Layer 7 of a small transformer language model trained on English Wikipedia (17 layers, counted from 0, width 64).
A neuron's activation on a vector x is squared ReLU(weights . x), where the dot is the dot product.

Input weights of the MLP neurons that the questions are about. A number n stands for n times 0.0055.
n0: -14 6 -10 -50 21 20 -11 -5 0 -26 -33 -9 13 -22 3 -22 14 7 -22 -21 5 21 -1 -39 -26 23 25 0 25 36 -7 10 11 -12 9 61 32 -9 -11 -38 -24 0 34 -44 -31 -31 -9 -7 -14 8 35 27 -12 51 -6 44 48 27 37 -63 -26 17 29 -10
n2: -23 14 -10 -36 40 -32 -40 -74 -20 -12 1 -26 -91 3 -23 24 7 -12 7 -35 63 -23 29 -25 -88 -19 57 -34 0 19 -2 21 26 -12 48 -12 -34 85 23 -2 -3 15 -3 -23 44 -5 -17 0 -26 -19 10 9 23 14 58 -35 -7 -20 -30 2 2 -38 -5 -54
n5: 5 30 -3 -17 56 15 53 -2 18 -50 -31 -50 4 14 -44 -13 -12 -3 4 -36 -15 12 18 -27 -18 -3 29 18 -1 43 36 -9 23 39 -5 -3 44 50 -26 -14 13 -2 30 8 -30 12 -36 80 -3 13 -26 9 31 -30 0 -3 69 65 -4 -58 -15 -1 28 15
n6: 18 -33 3 24 -20 43 -12 6 32 -23 31 10 44 14 38 52 22 14 21 -30 -1 -15 -59 -22 -38 11 -14 -44 -41 -17 -15 -2 -46 -22 -16 -21 -59 -2 -23 19 -2 -7 47 20 27 -53 -14 -21 23 -17 -48 40 -7 12 -7 33 4 -33 -64 8 -54 -41 33 32
n8: 40 -25 30 -32 -17 29 -73 36 8 7 -26 -43 5 -6 -86 -1 14 11 14 4 4 -70 -3 -6 36 13 21 -40 -42 -56 -28 -5 -49 14 55 -19 -37 -29 -7 21 -45 21 3 -12 16 -34 -44 -46 -24 -38 34 2 60 -1 -32 -27 22 -46 -27 -31 72 17 29 -48
n13: 34 -4 -40 -9 -8 -18 -21 -7 -12 0 -21 10 -65 -25 -24 -1 -8 16 4 50 -12 18 1 1 -11 64 -2 6 3 -29 -30 16 -18 -7 30 -23 30 43 -7 -10 4 23 -22 5 11 -32 -44 20 17 -11 -9 -8 41 38 14 21 60 19 1 29 24 -36 -18 13
n14: 26 4 -35 -4 -20 25 24 27 -18 1 -16 15 -17 53 58 -28 20 23 -11 -3 -1 33 -26 -42 -31 -42 27 9 0 26 32 10 -17 23 31 17 8 -23 10 22 28 -4 31 -12 -18 20 41 -15 -36 -75 -51 26 16 -21 21 -11 15 -56 6 47 -17 -27 0 -23
n17: -37 -8 -41 -49 14 -50 23 -42 -42 59 -73 -45 54 -31 44 29 -39 9 -16 29 -21 -19 -25 15 1 13 21 2 -45 -20 -15 44 3 -51 -14 38 -30 16 37 73 -10 79 29 3 -3 27 42 26 16 -63 2 -49 30 79 -9 -49 -7 54 -72 52 -4 4 14 16
n19: 30 -31 21 -3 31 35 10 10 25 39 -9 -59 17 -19 -13 -59 -13 11 19 14 35 -1 -30 -19 -13 22 5 -18 4 13 38 -13 8 20 15 -7 -23 -20 -12 0 -13 47 -13 9 1 -7 34 -35 -4 -2 44 7 -24 -15 -15 26 21 -21 2 -36 15 54 -22 -7
n21: 21 -4 -27 1 -4 -19 -27 1 42 -18 -23 -60 30 -49 -31 12 76 -4 -52 29 -12 25 3 14 -12 -9 -10 30 20 -4 -5 -3 -88 30 41 -15 22 11 17 -9 -29 0 -46 15 8 44 -2 2 23 -27 50 -20 20 -7 -26 -2 -17 31 13 1 18 -22 14 -4
n22: 9 -48 -46 -13 -58 -8 -5 -47 15 -56 -24 -45 32 -18 32 27 9 34 19 -51 -13 29 1 -23 -45 -2 -27 10 27 -35 14 -18 -56 -6 -11 3 34 -5 9 6 10 -54 -8 -13 14 8 -36 -8 5 -43 -16 -1 26 32 31 7 -7 51 17 55 -14 -5 19 33
n57: -22 -3 1 35 -8 -6 28 15 -1 -2 -20 8 -8 -24 25 2 10 46 11 -31 -6 11 5 -4 -18 29 12 -16 11 20 -8 -6 -6 18 -48 -17 20 -57 20 0 28 -28 46 49 -3 -11 -34 -49 -25 2 3 -5 -73 -10 -1 26 31 -13 -22 -24 22 -5 10 -17
n59: 39 -94 -44 -45 38 86 12 -12 53 -7 -8 -91 16 -38 7 -26 12 -3 -31 -18 -33 15 -25 -54 9 41 -58 24 -20 -12 8 17 -28 8 6 -7 -4 -6 34 -58 -30 30 9 8 1 -13 49 -26 -38 -59 -5 1 20 31 6 27 35 27 -2 -33 16 -7 26 -8
n66: 24 -16 -22 -22 18 -6 -17 54 12 37 14 -20 3 -34 -7 7 -24 -12 -35 2 15 3 63 -30 29 -33 -35 -15 26 35 -19 12 -13 34 45 -23 26 -14 -4 -17 7 27 11 21 -1 49 8 -63 -18 -13 -25 -5 -18 44 -14 1 34 -23 -6 5 25 -20 21 37
n76: -37 -56 -42 -12 -39 10 -14 -21 -6 27 23 2 13 40 3 16 24 24 1 18 46 15 -7 -9 -9 -28 15 35 -31 33 31 21 6 2 49 40 -8 51 -38 -5 -25 -6 -21 23 24 37 32 -24 -24 -32 41 -11 15 3 3 -47 -14 12 18 9 -5 -4 12 -27
n84: -2 -20 -9 -6 -70 43 -19 44 -13 -3 -25 -39 3 54 5 -14 -27 56 -17 -12 18 -3 27 -12 -10 9 15 -85 -11 -17 12 -4 -82 24 15 -12 40 18 17 -5 22 17 -27 -18 -8 -11 -13 23 -21 48 -21 18 8 51 30 -9 -2 23 0 -4 -22 21 -19 9
n87: -7 11 -25 -17 10 20 -53 34 30 -14 -45 -21 -30 -38 -31 3 -5 -5 16 -2 -13 -3 13 -22 10 -26 60 54 16 -11 8 -8 7 -31 29 61 -18 27 -47 8 -6 -17 -47 7 16 -36 38 29 1 -21 16 -13 -5 -19 -3 -41 20 -49 -53 -45 -4 25 6 -29
n88: 16 -11 6 34 46 -14 -31 -24 21 -27 35 2 -10 6 42 56 -28 15 27 -27 17 -31 -11 14 -15 21 21 -10 9 1 0 26 -4 29 -2 52 10 12 20 38 -14 -59 33 -12 8 43 -2 2 -13 -70 -25 8 23 26 32 4 -5 10 5 -27 -19 -14 23 -9
n92: -6 -14 -37 -4 -20 -13 -26 -39 21 58 11 -13 43 -41 -18 55 17 -12 0 12 -57 14 -11 22 -11 -14 49 10 -6 -17 30 50 -19 -3 -14 12 -18 10 -36 11 -10 2 -25 -16 66 42 -30 -54 18 14 50 -30 -20 32 -21 4 31 -24 39 -15 30 12 -18 -10
n102: 27 -9 -13 -13 -24 27 22 -24 -2 -27 -2 -35 8 54 -11 -51 12 26 40 4 -17 -83 -31 36 -10 -8 11 -39 17 33 -31 22 -50 -33 43 -17 21 6 -24 51 9 17 6 -9 -2 -38 -9 17 -20 -37 -16 -40 32 -4 14 23 0 20 24 -30 -6 -23 29 18
n113: 2 29 8 34 12 15 66 -27 18 -10 -34 9 -28 9 57 8 6 -21 -13 4 8 -46 -7 19 -9 49 37 34 15 22 36 11 59 -5 -43 25 -19 -18 -19 12 -17 -8 1 -22 -33 27 48 -21 -29 -49 -19 15 -21 16 -30 13 -6 -26 0 -15 8 16 4 -10
n148: 17 -13 -1 2 6 9 12 17 2 -25 -10 -1 1 -15 -4 -11 11 -7 32 32 2 -20 -16 -2 -10 13 1 26 5 -17 3 1 11 1 12 -28 0 5 -6 3 -2 0 1 -15 14 -19 2 3 14 5 0 -17 -2 -14 11 -14 15 18 8 -16 14 0 -19 8
n149: -4 -43 24 -10 13 -18 4 -2 4 20 42 -9 -46 -23 32 6 20 -11 25 13 -5 13 25 27 -16 -10 7 60 3 -36 33 21 -14 -1 5 12 11 43 19 12 -5 -8 -1 2 2 17 32 -18 9 -11 -38 19 24 17 25 9 -11 -16 -39 6 -13 -24 29 12
n155: -34 31 -18 12 4 -93 26 -8 8 -24 23 -42 -15 17 70 46 -43 7 22 -42 -26 4 11 13 -37 54 -12 -18 18 26 2 1 -33 23 3 -28 13 -30 -13 7 -2 -18 -6 -12 30 -5 -9 -8 2 22 -47 27 27 6 27 19 9 -10 6 -53 2 -33 -14 49
n160: 15 9 10 -2 19 6 4 66 32 25 1 -17 19 -9 4 7 53 -15 -16 43 -24 14 -27 -21 -28 -33 -20 38 -17 54 19 -5 3 -4 3 -25 -11 -6 37 -21 -32 -13 1 19 -31 32 -4 -63 -20 -37 -23 -17 -57 -3 -30 -9 -28 17 11 -16 16 6 36 -19
n168: 29 -32 35 -11 -3 9 -11 4 -15 -24 -33 -15 28 -6 12 26 28 -23 7 -26 -16 32 37 60 15 51 12 -50 -9 6 17 27 -50 11 -29 2 -15 11 21 17 -28 32 -30 -13 -13 -9 -21 -28 -6 38 0 30 -57 28 -24 -16 -13 -56 3 9 -12 -15 -5 15
n188: -20 -14 -13 -57 -6 1 28 40 -2 38 11 -22 -10 -8 -45 -4 -6 -26 -6 7 -9 30 38 -18 3 -57 -49 -10 -1 -16 -34 -12 41 22 26 -9 -5 1 9 -27 -9 24 -27 29 5 46 -12 -14 5 -14 10 -7 2 45 -45 -44 36 -20 -8 9 27 -14 12 11
n203: 25 26 -39 -34 40 -13 -25 -11 -11 -3 -8 -4 8 -40 -14 26 22 -43 -22 -11 -11 -7 -3 -24 -48 2 -16 46 -51 -36 -4 56 31 72 -27 -8 -10 -4 47 3 2 -59 -7 -9 4 41 -33 -17 -35 -20 -53 35 -21 42 -54 46 37 -14 59 37 -12 -27 18 4
n205: 22 17 15 -15 -23 -29 18 32 -25 -52 8 -22 -27 -16 -38 8 17 -25 47 -4 -27 19 45 17 1 10 -4 9 3 -28 21 7 7 -4 -6 10 31 -25 19 5 17 -16 -3 -6 -13 15 -15 8 8 -8 -27 5 1 38 46 -42 19 52 1 -5 -7 -24 33 19
n213: -40 11 -61 -32 7 -25 -9 -15 24 37 -86 -15 -13 -28 -33 59 -3 18 -12 7 -57 13 31 -39 -15 -12 -1 -9 13 -25 -16 6 -45 -38 20 6 -10 -27 -15 5 -11 8 15 4 -6 -3 -8 -2 -27 -11 26 -36 -3 7 -13 -1 -10 56 0 4 3 -13 -20 8
n253: -14 41 -9 20 -38 -26 38 16 -24 1 8 2 -27 -15 36 -9 0 -15 -7 -19 -1 17 17 53 -30 -44 -18 32 18 10 19 16 22 17 -6 5 29 -61 -1 44 -31 -14 -13 -37 14 28 24 4 -23 11 -41 24 -33 3 -25 3 20 14 19 3 11 -12 9 -15
n254: -7 32 -28 22 -15 -8 -19 -22 -13 -24 -10 15 5 13 -3 11 -12 4 1 3 -23 -7 -3 5 -13 -22 14 1 -4 -33 -9 18 -23 18 5 17 8 10 -22 8 -2 2 21 0 2 -1 -5 13 -16 -20 14 22 0 0 21 14 -13 36 1 15 2 13 -16 -28

Each question shows a token from some text and the vector x that enters the MLP there. A number n stands for n times 0.042.

"j": -3 -34 20 8 21 18 20 6 0 -17 26 32 7 27 -9 52 -37 -34 -28 21 6 -1 -7 -5 5 -36 -42 -9 22 -25 37 -10 2 -22 -33 -5 8 7 -26 23 19 -72 14 -11 24 -3 10 29 -1 38 -11 9 -13 8 -21 -26 -36 -6 -10 -43 23 6 -31 -10
Which neuron lights up most? n88

"lum": -3 -12 49 18 2 -14 7 -3 7 23 39 34 1 14 0 38 -16 -18 -51 28 20 15 21 9 11 -61 -52 32 15 -12 -8 -14 10 20 -19 31 51 -19 -1 -7 -4 -14 9 16 -2 -8 22 15 -13 -4 42 -1 -24 8 8 25 -5 3 9 -8 17 -1 -50 -51
The most active neuron and its activation: n253, at about 3.2

" and": -1 -27 -18 -19 -8 15 13 23 -18 3 58 19 -2 -10 28 1 -4 -16 13 0 31 -6 -9 -1 -15 31 1 -28 24 10 -16 -24 -8 -6 -10 0 18 -1 -15 20 6 -11 1 -35 -32 17 -24 39 -18 -6 59 20 -9 -55 29 22 -52 -1 59 48 -2 23 -9 16
Which two neurons fire most, strongest first? n22, n102

"gro": 12 -34 28 -31 9 -27 -8 26 -26 -40 45 18 15 -41 13 -13 -21 -16 -8 32 12 3 -8 27 11 -63 4 -11 21 -9 2 -9 -17 -20 -24 27 0 10 -4 30 5 -46 -32 6 -23 -51 43 9 13 21 39 -7 -35 -24 14 18 2 23 19 -11 -14 8 -8 -15
Which neuron lights up most? n87

"poli": -7 -44 37 -31 24 2 -7 6 -24 -4 9 14 -4 -33 -6 -15 0 0 -5 44 -26 -13 -26 23 44 -42 -12 7 -22 -5 -27 31 -8 7 -33 43 -8 -13 16 -7 -9 -35 -16 -23 -19 -9 19 6 0 35 10 -8 1 -74 -5 12 8 18 28 -31 -46 3 -33 11
Which three neurons fire most, strongest first? n148, n0, n87

" States": -13 -41 18 -9 6 14 21 26 -2 -4 61 38 -22 29 -14 41 7 28 -12 15 -5 9 -34 10 23 -22 -13 14 -47 16 -30 -23 -13 13 -7 1 66 1 11 10 -5 -16 -13 -5 -17 -24 0 9 3 -16 -6 10 -30 -11 37 28 -5 -36 0 32 22 53 -16 27
Which three neurons fire most, strongest first? n14, n6, n149

" life": -26 -32 10 -36 12 4 7 27 -22 14 59 4 -15 6 -5 16 -16 2 -19 -26 7 -47 9 12 -10 -6 5 31 -39 41 -22 -6 -4 -18 -23 -42 22 11 -25 27 -1 5 21 30 -36 -15 45 14 -1 22 32 -20 -25 -42 -12 13 13 -24 41 2 -12 33 -24 16
Which neuron lights up most? n19

"s": 14 -35 7 -23 23 30 -1 -34 1 23 67 1 -12 19 -7 10 12 -3 -9 33 -15 2 6 3 -4 6 -23 16 -2 6 -25 -1 1 -2 -54 -3 37 9 15 39 -42 -36 -25 -43 -15 15 -14 14 10 40 27 -19 -36 0 41 14 -8 -36 -3 9 8 42 -34 -13
Which three neurons fire most, strongest first? n92, n168, n149

" Department": -2 -4 2 -21 10 33 42 67 -3 16 38 38 8 24 -4 33 -31 26 -29 16 5 -9 2 33 36 -35 -1 37 -20 -15 -35 -3 -6 11 -27 -25 50 2 14 -21 16 2 4 -1 13 -6 50 17 -10 9 24 14 -11 -7 12 -2 -25 5 -14 14 -9 54 -24 -2
Which neuron lights up most? n84

"?": -16 -73 -1 -6 -9 -30 -26 20 -37 -28 13 14 -32 3 7 -28 -1 -18 -30 27 9 -23 -13 -11 8 -2 19 46 -2 8 -36 -17 -9 -19 -23 -13 13 4 20 10 -37 -22 39 -8 -26 8 45 29 -2 59 16 9 -26 -6 12 27 24 -4 27 -21 16 17 -16 22
The most active neuron and its activation: n0, at about 2.4

" (": 37 -18 -11 -51 -35 13 -5 17 -19 33 18 17 0 -3 -26 -6 -26 -30 -30 27 3 23 -20 -12 -19 15 18 19 -9 -30 -37 5 -10 -25 -67 -7 40 -32 0 5 -32 14 4 -22 34 6 17 46 14 6 15 26 0 -36 17 24 13 -2 -2 -17 30 -6 -33 -22
Which neuron lights up most? n13

"2": -2 -17 7 23 8 -17 -1 14 -26 1 8 31 -31 -13 -5 30 -11 19 2 3 47 -26 -31 29 31 4 -4 -3 41 16 13 -20 -23 -30 -11 32 47 30 -8 -2 13 -29 47 5 -23 1 22 -8 3 58 -4 23 -1 -12 53 4 -9 -44 20 -23 19 23 -38 13
The most active neuron and its activation: n88, at about 1.7

" ": -2 11 18 -35 -4 7 20 28 33 22 35 26 -17 -27 -1 16 -3 -39 -20 -2 33 -15 6 -39 1 20 -12 35 -34 -28 16 -22 -16 -49 -34 22 44 -18 7 25 -22 -1 11 -27 0 16 35 -9 -13 -20 9 11 -2 -41 26 -30 7 8 -6 -30 57 28 -13 5
Which neuron lights up most? n113

"-": 21 -29 -35 -72 -12 -19 -12 -4 -11 -33 27 15 -32 2 0 13 4 -8 -32 3 21 -6 -20 -3 19 14 6 -12 27 -32 -13 -31 5 4 -13 -35 29 -14 39 15 -20 -22 21 -21 -6 39 46 40 43 27 15 -6 -7 -40 -1 9 0 5 4 10 -2 14 -49 21
Which neuron lights up most? n21

"al": 0 -31 19 -38 19 21 38 21 -6 -3 71 15 25 18 27 -9 14 4 -16 -3 2 -41 -35 21 3 5 -12 5 17 14 -20 -5 14 -8 -16 9 15 -2 -12 25 8 -41 -2 -12 -29 -31 11 -20 -22 30 10 -30 -35 -46 24 25 -17 -40 51 26 23 9 -19 -9
The most active neuron and its activation: n102, at about 2.8

" with": 13 -27 -18 -60 -1 -13 4 46 -19 -19 47 33 7 -35 -7 34 18 -41 -12 12 14 6 0 -27 -2 25 20 1 24 2 -34 -31 11 12 -26 -12 -9 -20 25 38 -10 -42 -17 14 13 -5 -3 9 -17 4 16 4 -12 -23 28 30 -15 3 58 39 0 17 -33 -9
Which neuron lights up most? n203

"3": -4 -48 9 3 24 18 -26 -5 -8 -9 18 17 -7 -33 12 3 -32 -16 -22 -47 22 1 -12 9 -39 2 -23 12 26 -7 -1 -8 -13 -35 -15 13 57 17 3 26 -4 -44 20 -7 -12 -5 5 -24 23 19 60 29 4 -45 46 30 0 6 9 11 4 -7 -51 -9
Which two neurons fire most, strongest first? n22, n88

" use": 9 5 -5 -67 -7 -1 7 49 -21 -23 41 21 2 29 -2 59 -8 4 -27 -21 33 0 7 -7 7 -2 -7 43 9 14 -36 13 6 -21 17 -38 34 1 36 2 -10 -8 9 23 0 2 44 1 -47 9 10 -5 2 -25 13 0 -14 4 20 4 14 15 -59 -22
Which neuron lights up most? n76

" of": -6 -21 -13 -50 7 -28 11 35 -11 -8 54 0 0 -11 37 7 1 -5 -24 23 -16 -26 -37 -30 2 26 -24 1 32 38 -59 -15 28 12 -28 -21 -11 -13 1 30 -2 -13 2 -31 -12 3 -4 4 -1 -3 28 10 3 -42 32 16 -33 -37 34 35 19 15 -12 -18
The most active neuron and its activation: n155, at about 1.1

".": 29 -45 1 -17 -12 -10 -26 30 16 -32 18 1 -57 8 25 20 11 0 -22 21 -13 2 -5 -41 -1 9 43 19 9 -6 -41 -17 9 3 -23 14 10 -34 18 -6 -23 -7 -8 -19 -27 28 51 33 6 15 25 32 22 -34 22 38 -10 -15 20 20 16 49 8 8
Which neuron lights up most? n14

"tion": -11 -3 9 -31 38 5 24 31 -5 6 42 38 8 31 -7 12 0 13 -28 41 22 -21 31 17 49 -19 -18 10 15 -7 -8 15 18 -34 -13 9 39 24 17 22 -9 -22 53 22 -12 -46 7 9 -18 35 15 -27 -2 -6 3 4 -25 -6 37 18 16 11 -49 -26
Which neuron lights up most? n148

"side": -38 -14 28 3 -14 23 3 21 -47 -18 12 -17 -18 4 -24 16 -29 -16 -25 48 37 -44 3 -15 6 -19 -8 21 7 15 -45 -23 -5 -7 18 -5 33 -25 10 -3 -18 -55 5 29 19 -42 5 -8 -44 21 42 -16 13 -47 -5 13 -15 -21 -1 17 -10 16 -9 2
The most active neuron and its activation: n8, at about 3.5

" her": -34 -18 32 -23 -1 7 -3 45 53 17 16 -3 -29 2 0 33 -6 -11 -18 0 -16 -15 -5 50 11 35 8 7 7 -2 -15 29 26 -34 -3 -7 15 -5 -10 15 -4 1 -10 -13 -31 10 -11 31 1 43 27 -9 -31 -46 28 -1 6 -32 45 32 -22 -40 -40 -22
Which two neurons fire most, strongest first? n168, n92

" reported": -11 -3 6 -36 15 16 1 81 -19 -3 42 7 -7 -7 10 43 -6 -18 -53 11 21 -14 -11 -19 42 -10 16 -12 27 29 -15 15 25 -28 19 6 19 -7 18 31 8 -10 10 1 -31 -6 36 -27 -31 -9 12 -5 8 -43 21 -2 6 -38 11 8 12 30 -6 43
Which three neurons fire most, strongest first? n66, n14, n160

"in": -39 8 -16 -14 7 -13 16 -11 -37 -12 31 5 -5 -17 -35 32 14 -13 -19 13 32 -22 -35 -8 24 2 -35 2 31 -16 -46 5 4 -18 9 10 -17 9 17 19 -19 -11 26 5 21 -68 14 20 2 10 1 7 25 -44 37 2 -18 6 60 -4 11 42 -21 -27
Which neuron lights up most? n2

" school": -26 -21 7 -18 24 10 23 48 21 17 39 22 -23 35 0 21 -22 0 -2 -7 6 -7 12 28 12 -4 4 34 -28 1 -19 -8 11 -15 -42 -21 67 -9 15 31 -11 25 14 16 -39 -7 5 32 -28 22 48 -20 -1 -40 -6 -20 -22 0 23 13 -40 34 -5 0
Which neuron lights up most? n5

" Puerto": -30 -37 -4 -9 -7 19 12 41 17 -24 27 23 -1 -9 30 21 -5 1 17 34 1 -2 -47 19 33 -68 3 -3 12 -4 -14 -50 -4 -14 3 8 23 10 49 -12 37 -45 -20 -19 -17 6 13 -1 -21 2 17 42 -13 -17 16 7 20 -22 -2 4 -20 24 -48 4
The most active neuron and its activation: n14, at about 2.5

"0": 9 7 -22 14 3 -2 -21 -7 -22 -40 -22 14 -17 -13 -24 -12 -17 -18 -8 2 -13 5 -15 -11 8 -18 -11 32 27 -11 -14 -17 -3 -5 -15 19 35 -20 11 60 30 -37 26 16 -27 1 -3 -3 -37 28 28 3 -14 -60 42 13 -17 -8 56 9 7 53 -43 -11
The most active neuron and its activation: n254, at about 3.3

" American": -27 -37 -19 -37 22 7 9 28 3 -19 60 13 4 -6 -8 -24 2 -15 -9 27 -31 5 -1 57 8 -28 6 -5 -24 -10 -27 -9 16 -40 -49 -9 38 -25 30 12 -2 -14 -1 4 -19 12 -35 23 -4 16 -3 -5 -7 -45 27 -19 24 -1 45 26 -21 32 -17 16
Which neuron lights up most? n205

"7": 4 -5 -2 22 2 -26 -5 1 -26 4 5 32 -17 8 -42 12 17 10 -6 8 55 -21 -21 16 20 3 -15 18 31 -14 8 2 -9 -49 1 -1 19 7 14 20 12 -26 3 8 -29 9 12 -7 -1 82 -3 35 1 -14 47 10 -5 -29 53 -18 18 44 -42 16
Which two neurons fire most, strongest first? n84, n148

"ness": -7 -7 24 -9 9 -25 39 4 -15 14 69 31 27 41 -29 3 -5 6 -38 50 -28 -23 6 16 9 -9 -11 15 10 29 -30 11 7 -32 -11 -5 46 -11 -15 13 -16 -31 46 -9 -24 -24 18 18 3 34 25 -11 -10 5 5 34 7 -18 22 31 0 30 -20 -17
Which two neurons fire most, strongest first? n102, n253

" emotion": -23 -7 0 -9 10 14 -2 35 -36 -9 60 16 20 13 29 15 -1 -9 -8 0 -24 -8 15 -6 18 9 -5 27 -11 -3 -23 10 0 -55 -11 -18 -10 17 11 15 0 34 1 21 -16 -27 29 29 -19 28 50 -35 -26 -41 11 34 -12 4 61 16 14 -5 -53 -8
Which neuron lights up most? n148

"\n": 28 -20 -6 -73 -51 36 11 0 -13 1 17 -22 -57 -21 -16 29 3 -18 -37 20 4 31 -13 -21 0 24 2 29 2 -11 -60 1 10 9 -6 10 0 1 10 2 -20 -4 32 -18 -26 12 38 15 23 6 25 18 -7 -33 23 7 10 -17 36 -13 32 11 -1 15
Which neuron lights up most? n59

" United": -45 -18 -8 4 6 46 5 -8 -19 -24 66 7 12 -16 6 16 -31 11 -2 4 16 28 -37 18 39 -40 -24 -11 -30 13 -20 -1 -17 -25 -23 15 33 7 13 -20 -25 -45 10 -40 -17 -22 4 -27 17 16 -19 3 7 -28 43 3 -2 -34 6 12 -18 33 -14 23
Which neuron lights up most? n6

"ral": -11 14 31 -36 11 33 42 15 -14 -23 62 1 37 12 30 -4 16 21 -33 20 -7 -38 -36 -4 -14 -38 -15 4 20 3 -26 7 -4 -1 -32 4 34 4 13 6 1 -40 29 4 -35 -42 12 -12 -21 26 35 -31 8 -34 2 -13 -3 -14 32 16 0 22 -16 20
Which two neurons fire most, strongest first? n102, n160

" owner": -39 -36 -6 0 -19 49 -10 45 -5 -14 60 -5 8 21 15 30 -12 0 -51 0 24 -9 -1 8 -10 4 31 28 2 -22 -45 14 -1 -39 -11 -35 34 -28 31 25 16 -9 19 14 -9 -18 36 3 -5 13 8 -11 7 -35 -6 12 2 4 6 14 -24 55 -15 15
Which neuron lights up most? n84

" spiritual": -31 -6 13 -14 13 27 12 27 10 -23 67 -8 29 21 18 31 25 -4 3 -14 -28 -25 -15 23 15 -19 2 0 2 14 -29 20 -13 -28 -24 -7 18 15 -5 17 7 4 13 16 -28 -22 22 15 -21 30 27 -31 -29 -81 8 7 -3 -29 22 26 -7 5 -43 36
Which neuron lights up most? n102

"4": 3 -10 25 13 10 -5 -22 0 -21 6 31 24 -6 -8 -9 -7 4 -5 -20 -32 19 -2 -34 9 -29 12 -39 4 45 1 -13 5 17 -33 -20 -14 62 -10 38 39 26 -44 -5 7 -7 -16 1 -34 -7 30 21 13 -15 -30 49 26 -18 -26 36 29 42 15 -25 -19
The most active neuron and its activation: n57, at about 4.3

"er": -18 -10 -21 -3 -16 -6 -10 -9 -1 -5 36 -15 15 27 -9 2 10 -21 -63 28 33 -34 14 20 2 -7 -20 4 6 -1 -27 -27 6 -44 -1 -11 15 -28 0 -12 -7 -44 31 1 3 -43 16 53 -11 51 36 -22 -11 -33 27 -20 -7 7 34 20 10 40 9 -31
Which three neurons fire most, strongest first? n76, n102, n254

"'": 8 -25 31 -22 19 32 10 46 31 9 27 -10 -30 -15 23 -16 -21 -26 -10 -7 30 -16 -9 3 -19 -10 10 47 -7 -19 -23 33 5 -47 -22 18 -5 -32 0 8 -2 -22 -11 -22 11 -13 -38 15 3 -3 1 -7 -45 -48 -6 -3 -13 -22 34 23 7 -35 -64 15
Which neuron lights up most? n203